Layer 11 of a small transformer language model trained on English Wikipedia (18 layers, counted from 0, width 128).
A neuron adds its activation times its output weights to the MLP's output. To switch it off is to set its activation to zero at one token and run the rest of the model.
A neuron's activation on a vector x is SiLU(gate . x + bias) times (in . x + bias), where the dot is the dot product.

Input weights of the MLP neurons that the questions are about. A number n stands for n times 0.0055.
n109 gate (bias -0.114): 21 -11 40 12 -23 -3 18 19 -12 11 3 10 -43 -15 -10 21 0 -16 -21 27 4 -22 15 4 -13 17 29 -20 6 14 -10 8 -38 -16 25 -20 3 -11 -3 8 -20 17 -3 -11 -16 18 18 20 3 23 -20 24 40 7 19 -1 27 -16 -15 25 28 17 18 23 25 18 9 -7 29 14 8 54 12 -6 -9 -25 31 -15 15 1 -21 3 -24 35 0 27 30 13 55 -57 -9 -6 13 1 11 36 -13 -16 -26 1 4 33 33 -7 14 24 -2 33 -26 8 -9 -56 19 26 10 40 -7 -40 -29 -16 3 3 23 -36 -10 -17 20 16
n183 gate (bias -0.130): 34 -29 14 -10 0 -13 14 27 33 1 24 10 -6 -3 -16 17 32 26 11 -12 26 -58 -11 3 36 -10 -21 13 -3 -8 24 -14 16 2 62 -2 -33 -7 -43 -6 -28 12 7 -6 -3 28 34 6 1 -18 8 36 34 51 -1 13 -22 -66 -18 21 41 10 -4 -1 -15 10 -1 -22 8 25 18 -28 -18 -14 32 14 -3 -20 -41 17 -8 10 -6 -6 -32 8 7 -23 57 -38 44 3 -11 32 6 -54 37 22 5 26 3 -1 24 -13 -24 16 -17 -47 -17 -7 -14 -31 -1 -1 6 -1 -46 0 7 -15 -12 -14 15 0 -12 -21 -1 3
n188 gate (bias -0.112): 37 -8 3 5 3 -4 7 8 7 -14 -36 2 -14 94 32 -49 -1 -12 -12 16 -12 20 3 15 10 -29 -1 18 -20 -2 38 22 -34 -15 26 20 23 32 -4 -4 -3 -17 20 13 -7 19 -45 -20 15 23 16 36 -11 -39 0 13 1 16 29 30 6 -41 10 46 -8 -11 32 -22 9 20 10 -22 4 1 29 10 22 7 31 65 4 -27 -30 8 19 -21 -12 16 31 37 -20 25 15 -10 9 -10 12 17 -18 -27 6 -39 -9 4 -2 14 -5 25 -14 -8 -1 -8 46 -22 -14 -42 1 29 5 -10 27 7 -24 43 -9 21 -2 -1
n197 gate (bias -0.141): 2 -28 -18 33 -26 13 -8 -15 43 -56 -10 6 2 28 13 -3 12 16 4 -1 7 -22 4 -16 28 -16 53 -8 -15 -41 10 -5 62 -21 -1 -16 7 5 21 -24 -28 -4 23 -17 40 33 11 6 -3 -37 34 -17 -5 32 16 20 -2 1 8 14 7 -16 15 26 27 35 16 48 21 1 3 -7 22 17 11 -28 -7 16 7 26 11 -23 8 8 6 12 -26 -30 29 64 18 -12 0 -23 8 -39 -25 23 -11 10 36 16 -14 12 -36 12 -5 -32 -22 -6 -40 -49 -46 25 -25 -20 23 40 -17 16 17 -9 -9 18 -7 1 7 -19
n109 in (bias 0.029): 25 -2 25 18 -10 10 -20 20 22 12 -9 4 -17 28 -31 33 -53 3 -22 2 33 3 -25 -14 -2 -12 -10 -3 9 22 -27 4 28 5 10 -23 -15 25 0 -22 -5 5 34 -5 14 -47 -6 -15 29 -34 8 0 5 15 16 26 3 -21 -21 -14 -12 -13 -7 26 -8 -21 1 49 -26 -3 56 20 26 15 -31 -19 -2 -25 -11 5 -35 47 -3 -5 7 -8 10 -8 -28 16 7 32 2 -43 -24 -13 31 23 -13 26 -9 -7 1 -18 19 -14 -17 -1 -47 -17 -9 -55 -14 -2 -21 30 9 11 -5 16 9 14 13 17 13 -18 3 20
n183 in (bias 0.000): -15 -18 -43 -8 -2 6 -32 -7 -15 15 8 -7 -21 -8 2 3 -12 3 -21 19 -12 -13 -15 -12 13 -24 -7 22 -39 34 -25 23 -40 4 5 7 0 17 26 0 -18 -7 -8 -4 -10 -25 18 22 -17 19 -24 41 -61 4 16 -22 -4 -1 26 -19 -6 10 28 1 -32 9 9 41 -43 32 -19 25 -9 44 -4 -8 0 18 -11 13 2 -30 1 -17 29 7 12 23 29 19 -20 -3 26 -36 13 27 14 -36 -17 -21 12 -1 24 16 -30 21 -33 -1 -5 18 31 -10 25 4 27 17 18 15 36 9 -8 -22 -38 41 21 8 43 -15
n188 in (bias 0.030): -6 14 -17 7 -16 31 -15 16 -12 10 5 -1 -20 -1 -16 -11 8 3 3 -9 7 29 -17 -20 -16 19 -1 12 8 -7 1 0 -28 -6 37 -13 30 3 -45 13 -24 47 -23 41 16 19 18 20 -25 22 -14 -13 -4 45 4 -6 -4 1 -26 -13 -11 9 -25 -3 -14 -32 6 -48 14 -9 13 18 -10 0 -2 -8 15 7 -26 -3 29 15 23 -10 -19 56 -31 -35 -11 -60 4 -23 -49 -25 -36 -14 36 8 -3 59 21 8 14 -50 21 -29 -13 -12 10 -6 -8 22 -11 -22 48 -52 16 22 1 -6 9 -16 7 -4 32 -24 -23 0
n197 in (bias -0.013): 8 17 17 17 3 -24 37 18 -25 21 22 24 31 -6 23 11 -40 14 10 -37 -7 6 13 -24 -17 31 -11 -14 4 -25 -2 16 27 -8 11 15 28 14 17 8 32 -34 -33 -16 62 27 28 -20 -4 13 -9 -22 -4 45 6 -17 34 1 7 26 -27 -24 6 -2 16 -11 -6 7 20 -58 -3 27 -8 -29 0 18 24 30 27 38 -34 -8 30 9 -6 14 -9 -1 10 20 -5 29 10 -2 18 -13 34 -19 -22 -17 22 -47 -6 -11 -20 15 31 10 -32 -20 -12 -8 12 1 -30 -29 -31 6 16 9 11 19 12 -17 7 9 33 -22

Output weights of the MLP neurons that the questions are about. A number n stands for n times 0.0037.
n109: -37 2 -12 6 -4 -41 59 2 37 -9 -10 -75 24 -67 2 34 9 41 -17 -51 -68 43 -64 -25 19 15 -8 -11 -3 -13 -8 5 -12 11 -34 -2 -12 5 23 24 -4 7 18 -47 7 19 -11 -3 13 -26 -16 -47 -12 44 23 12 -66 -14 -22 -37 3 -17 -30 87 6 -9 -8 11 13 20 53 55 32 -59 30 50 5 42 27 34 10 21 41 -39 -9 -12 -11 -6 -62 -3 3 -21 13 40 34 12 2 -28 13 20 31 -23 16 -5 -22 -11 13 -20 44 -19 -55 19 50 13 -30 49 -49 -25 -1 7 26 1 -13 -32 3 -21 54 16
n183: 59 5 57 -1 6 -25 -28 -6 -11 -17 -37 -25 -43 -25 -14 -15 46 18 16 -43 29 13 19 24 -2 -46 -27 25 -49 40 51 7 16 -27 -19 -20 -15 20 -16 -4 13 26 -40 -8 -29 50 18 29 14 -21 55 47 -19 46 -14 -39 48 -25 -41 36 -11 30 50 9 52 20 12 -9 -2 29 -20 -9 -16 -31 -9 12 -20 -33 37 55 7 2 -1 -95 -1 -36 -30 12 28 2 -7 17 -19 19 17 6 81 -18 -18 5 -8 60 19 3 47 -32 61 -46 -26 19 2 -5 56 -1 20 2 -7 -33 24 -45 58 18 16 38 23 -14 -51 -75
n188: -21 -24 -24 -1 27 -36 22 -38 -9 62 5 -33 39 24 2 -9 -11 5 20 33 39 -3 9 50 -35 -4 -23 33 -36 23 16 -34 19 -7 12 -60 14 -14 -6 32 18 -18 31 33 45 14 -38 4 -18 5 14 46 -94 8 -11 -5 -43 14 1 -28 -20 13 -32 -18 38 1 63 -5 64 -2 -66 -14 20 -40 -8 37 -25 -78 6 -2 -35 27 -19 -23 -10 89 -1 7 17 12 -6 -11 -19 -19 -1 48 13 -42 -55 6 10 58 -31 11 5 11 28 -13 2 -37 -28 -39 3 11 -7 26 -11 4 81 -67 4 -28 30 3 -12 16 -50 55
n197: -1 -35 14 -52 -12 -27 6 70 -27 83 21 66 39 15 14 -9 9 -40 40 -35 17 -31 -59 -5 -65 -3 -7 -22 -5 61 -12 -12 -18 -3 -3 24 -15 0 27 -15 -24 25 -43 48 -51 -22 32 24 57 -41 -34 -39 -28 -39 -8 32 1 9 -44 12 34 -3 -24 -6 18 -25 50 72 43 -10 41 -12 0 -4 -21 21 3 11 15 -21 85 -44 25 10 16 0 43 -15 -18 -25 -1 -47 -1 -29 -3 34 19 -17 -15 -21 -64 -39 53 64 -27 -16 -19 -31 -24 -20 -12 6 9 -18 -36 52 -71 0 16 3 14 6 -6 35 -35 34 10 24

Each question names a token from some text and the token that comes next. It shows the vector x that enters the MLP there. A number n stands for n times 0.047.

Then comes g, the gradient of the next token's log-probability with respect to the MLP's output, scaled to length 1. A neuron's effect is roughly proportional to its activation times (output weights . g). A number n stands for n times 0.0041.

"ar", then " T"
x: 11 26 7 37 5 5 10 -8 5 25 5 2 13 -5 -3 -34 -22 31 27 1 -26 -14 3 16 -13 48 28 39 8 -13 21 -12 3 52 -2 27 24 9 43 -8 -6 5 -2 19 28 26 -10 -4 -27 -2 -9 16 -6 -5 -19 -6 -21 28 -8 -31 -12 -26 -34 -6 -24 -19 30 -19 -21 22 25 21 24 -62 -3 -2 25 44 9 23 34 -9 1 10 -2 10 -19 -4 -14 -15 20 7 -18 11 -12 -15 20 -5 1 -26 14 -60 -15 -8 -23 -22 3 20 49 -4 2 25 -41 -2 -11 -14 5 5 4 16 2 -3 19 -33 12 -7 6 -28
g: -8 -4 -12 4 25 19 -47 -8 -16 35 -32 45 -5 -23 -8 18 -1 -9 -16 -5 -10 -49 -3 29 19 -20 -13 12 5 3 -6 -21 12 -28 12 -36 -1 26 22 4 -7 -14 19 -9 0 -22 5 -8 -8 -24 -26 13 23 -8 -41 11 -3 15 11 -12 -48 -12 32 -29 26 -13 23 -2 -14 2 45 57 3 34 -30 -17 -9 -53 -6 -1 -31 -14 -14 -27 1 1 25 16 4 33 -13 44 4 -13 -28 -17 -13 3 4 -1 -4 36 -6 -18 -32 -12 39 5 22 -39 10 7 -25 6 18 13 14 14 -34 -5 5 -13 34 -14 -5 -4 18 29
Switching off which neuron hurts the next token most? n188

"ay", then " in"
x: 42 14 9 11 2 11 -18 -2 8 6 -8 31 -11 -23 16 -17 -3 25 0 -4 -17 -15 14 -3 -16 36 10 -2 -16 -33 -21 2 -16 64 14 -9 -21 -7 3 -14 -3 -9 -20 4 26 19 42 -3 4 22 13 18 23 1 -36 8 13 -9 -16 -3 4 -19 10 -6 -27 16 -6 -15 11 -10 28 23 -31 -37 -28 -5 37 25 -23 28 26 -3 2 43 -14 17 -7 -24 23 -13 19 7 10 -29 -31 -42 31 19 -12 -10 12 -50 5 -1 15 -11 -9 -30 7 -12 4 10 -9 -33 7 3 -2 0 -27 22 -4 5 22 -31 -5 18 -15 -14
g: 7 -4 19 -1 34 19 -25 10 12 26 -29 27 -45 -6 22 -43 -11 5 -8 -5 -66 -14 -3 9 15 -4 4 -21 -10 -5 -29 2 19 -18 13 -16 -10 -15 -13 1 -17 14 -29 5 34 -18 -2 -14 17 -11 -4 -24 -37 -9 -10 48 -5 14 15 33 51 -13 -26 14 0 7 -8 24 -4 35 3 -34 -3 -8 -25 15 9 -9 -14 -28 19 8 21 -10 -4 14 5 -42 -20 -30 -18 -3 12 6 11 -3 -21 -3 35 11 -32 -8 10 9 31 2 18 29 15 4 -24 41 -30 1 11 40 15 -3 -59 -32 -2 -5 -37 -18 37 -9 23 -3
Switching off which neuron hurts the next token most? n183

"e", then " have"
x: -10 5 -3 17 -40 15 8 33 22 -12 59 -48 -24 0 -9 24 2 -53 13 -10 -7 7 -8 13 -16 26 26 9 15 -45 2 18 9 26 -14 26 -30 -5 -30 -28 20 12 7 7 19 9 14 -9 13 15 -34 28 13 5 -22 -3 -2 0 -12 -39 19 5 -13 4 -8 13 -16 5 32 26 -22 15 -11 12 -22 -11 16 21 14 -20 8 -22 6 20 2 -2 -15 20 17 23 4 15 9 -15 5 40 22 -44 -53 -22 11 21 -12 -5 29 -15 2 -30 17 1 11 26 41 11 -33 -16 3 -64 -47 -21 -2 -12 -6 -16 -21 0 -12 -26
g: 18 13 9 -30 -32 2 33 -41 -7 -4 -8 -3 11 -8 28 -23 -3 5 -26 -11 44 2 52 -12 3 -19 -10 5 13 -45 -3 7 -6 -17 33 -10 -15 -2 -6 -7 -15 -33 18 0 -33 -20 10 5 -20 -63 -2 -27 -31 12 24 -15 31 19 15 10 27 42 6 -4 -20 1 43 33 63 24 -14 10 6 29 17 12 -6 7 9 13 38 -2 -8 -19 18 -19 40 -33 -7 -1 -30 14 9 -9 0 2 -14 -28 -8 6 -18 17 1 -6 37 -5 -11 -28 2 -16 31 -20 48 7 11 -9 -28 -26 5 -24 19 4 2 19 -8 6 -9 7
Switching off which neuron hurts the next token most? n109

"ons", then "erv"
x: 12 -23 -14 2 18 31 -23 -17 17 -18 6 -4 12 -28 -29 -1 0 -11 26 -8 13 14 30 -7 -17 17 -6 -4 -16 6 22 -31 52 38 -5 0 -8 -15 15 12 -38 -3 -39 -18 22 21 17 -6 -13 -5 9 10 -8 14 39 -19 0 11 -12 -19 9 -4 6 -10 15 -4 -14 1 -52 -20 2 12 31 -5 -6 43 -11 20 30 8 -18 -34 68 30 -5 15 -51 11 -16 6 -4 5 31 -1 -32 -17 -29 -18 14 -11 16 -15 -6 -18 9 14 -7 52 -8 16 -1 2 -21 9 -11 -8 -24 36 -26 38 -46 -11 19 -17 21 -8 -6 -36
g: 25 -12 -5 -7 -8 28 35 28 -12 36 2 -23 10 15 24 -11 45 -17 -17 -13 0 11 24 -22 -16 8 -28 33 15 0 9 -11 -15 -17 15 -1 26 -4 -12 22 -11 13 13 20 1 6 -38 4 2 -1 -5 28 28 -18 32 39 -2 -56 -10 2 -13 -5 -2 -1 48 27 -23 -36 -14 -12 37 -58 11 2 8 41 -7 4 6 -6 25 -2 -8 -22 31 -17 4 15 23 2 19 5 40 -33 11 -12 0 -6 -8 -12 16 3 -25 -68 -43 25 7 -19 1 -8 -11 -28 -22 -13 43 -10 31 24 -5 7 -9 16 28 -21 -4 6 9 0
Which neuron, switched off, raises the next token's probability most? n197

"t", then " that"
x: 40 6 -9 2 -26 25 -19 16 11 9 2 19 -24 32 5 4 -2 23 -1 -1 -9 0 -32 14 17 43 -19 2 -5 -14 -1 23 -7 73 20 14 -10 10 0 4 12 3 5 -17 -13 -20 17 0 17 -17 17 9 1 2 -33 -1 -14 -18 1 -17 -4 20 0 -7 -20 14 13 11 -16 31 0 -44 10 17 -51 1 11 18 30 -43 3 11 -5 21 0 -4 -11 23 1 -5 29 14 16 -11 -1 10 27 42 -14 -7 -17 7 11 -5 15 15 9 9 -5 -1 20 2 50 18 -23 -2 -6 4 0 14 -11 13 -8 3 -7 -23 19 -21
g: 1 10 1 -7 27 -2 -3 19 25 15 -32 22 -16 -18 19 28 17 -17 -15 3 46 30 -39 -30 -4 4 -10 -1 25 3 11 22 -11 -16 4 3 12 -19 21 -62 4 -32 2 -6 4 40 -11 -12 4 11 -37 28 -1 11 -24 5 -22 4 19 -18 -26 -28 5 -2 -5 -28 -27 32 -12 -3 9 -7 9 -1 21 -6 37 -7 -28 -19 -15 39 -7 14 26 54 -17 -23 -25 -12 -7 30 4 24 -29 -17 13 35 30 20 26 -15 0 -31 -21 28 -25 -39 -12 -20 4 23 17 -34 19 32 12 -20 9 -3 -9 -13 18 46 9 3 -18 38
Which neuron, switched off, raises the next token's probability most? n183

"in", then "qu"
x: 16 -18 -4 3 -5 -29 0 11 19 -8 19 36 10 -2 6 -22 33 14 52 -50 -5 -23 15 -17 -16 11 9 -9 -6 31 28 -2 4 13 -5 16 -18 7 49 29 5 31 -26 0 15 46 -5 15 -3 42 30 22 63 -8 -39 -1 -9 0 -13 -35 -24 -24 -9 1 -22 25 1 -25 -15 28 3 10 25 -15 6 9 -12 28 18 -37 22 2 9 20 -30 -2 -59 -16 -6 -42 2 -2 -32 1 -1 17 -24 22 26 -27 20 -38 -31 -1 -17 16 0 -37 -14 -2 16 23 -19 -21 5 15 14 -14 -19 -16 -4 0 0 -34 10 -12 -40 3
g: -39 -46 6 -17 -7 17 -9 -25 0 33 16 29 -20 2 -4 -10 5 -26 29 8 11 -18 -5 -20 -30 13 30 -8 6 23 3 -1 27 -6 -1 16 -49 -19 3 -22 0 -23 11 14 22 -14 -5 -41 4 -37 -30 11 7 -11 5 -5 -32 11 2 0 18 -39 40 15 -4 15 -9 3 -20 -11 -3 -44 -9 0 -13 16 42 52 25 -6 -7 27 10 -52 26 -14 -15 5 26 11 44 34 0 17 -3 5 15 0 -13 -14 -6 5 10 6 -3 24 -25 13 14 -12 19 -7 43 -33 26 5 7 -7 4 -7 -13 10 -8 33 -40 4 7 68
Switching off which neuron hurts the next token most? n183

"ig", then "m"
x: 29 -15 16 35 16 32 -6 5 -26 -31 -33 28 8 10 -3 7 20 23 -9 -16 36 3 2 -25 6 58 1 -7 -14 32 18 25 26 45 -71 -6 3 -10 27 31 0 -12 -6 -14 -23 10 2 3 -8 8 -9 -34 7 14 -14 -6 0 -17 13 -8 35 -17 1 -1 0 -41 -8 38 -15 -44 22 20 1 5 -1 -12 -27 46 -29 -11 11 7 11 -9 -18 12 8 -21 14 7 -4 9 -11 -12 11 -5 -6 7 -23 -22 10 -12 30 12 -19 -13 6 -11 -19 8 37 8 -25 25 33 -21 25 4 3 -51 47 9 22 -3 -1 9 -43 -45
g: 36 -3 -38 -10 18 21 4 14 1 50 -51 -57 -4 19 -6 -2 22 15 -29 7 -4 42 30 2 -20 -21 -14 19 26 -2 4 7 9 -15 -12 -45 14 32 9 -5 -10 29 28 1 -14 5 9 1 7 -43 -11 13 -17 6 41 12 24 -29 -14 -30 50 6 -11 -27 -14 13 18 46 17 28 -2 -6 -2 17 -12 -6 11 14 31 5 18 7 -31 19 -3 -37 -10 -32 -13 2 7 12 30 7 -22 -14 6 -5 -7 -6 3 -18 -3 5 10 -8 -1 -33 -3 -6 -39 -14 7 35 38 -29 -8 -48 24 2 36 18 11 -10 -1 -10 -2 -21
Switching off which neuron hurts the next token most? n197

" He", then " also"
x: 4 18 5 29 2 -11 -5 -13 10 -42 -19 -13 19 -2 -5 -40 14 -3 9 7 1 48 0 10 5 30 8 -27 -4 -10 -22 34 32 71 18 -9 -42 -2 -3 -9 -2 9 26 6 -13 -33 11 -6 -10 11 -25 31 6 -28 -36 -29 -30 9 7 -4 14 -1 -1 0 -5 -3 -1 7 -13 3 7 -15 24 8 -40 -29 18 12 2 25 -13 0 -42 25 8 -2 35 17 1 16 14 3 -2 -34 -6 30 40 -17 -30 -2 12 -11 -25 5 -11 -9 -5 17 -12 8 5 6 1 -6 -24 -9 18 -34 -5 17 8 -20 -16 -13 -7 -12 2 -21
g: -19 15 43 -7 14 13 -17 15 3 -3 -12 -50 3 -21 -1 30 5 -17 -13 -20 26 24 -25 17 -31 9 -12 -10 19 -5 -22 -7 12 4 39 41 -38 -3 -31 -19 -34 22 0 46 -48 -4 27 -36 -19 16 23 18 -17 -14 -4 -36 52 11 42 8 4 -3 -8 3 -1 13 -6 -43 -3 47 -19 27 -4 -7 5 -3 -27 -6 31 -12 43 15 8 19 -7 -1 4 -1 26 29 5 -15 -4 2 -32 -15 -35 8 19 4 14 -3 18 6 1 9 -1 -6 -23 2 10 20 21 22 11 4 -10 -18 -9 34 17 0 5 -20 2 11 2 69
Switching off which neuron hurts the next token most? n188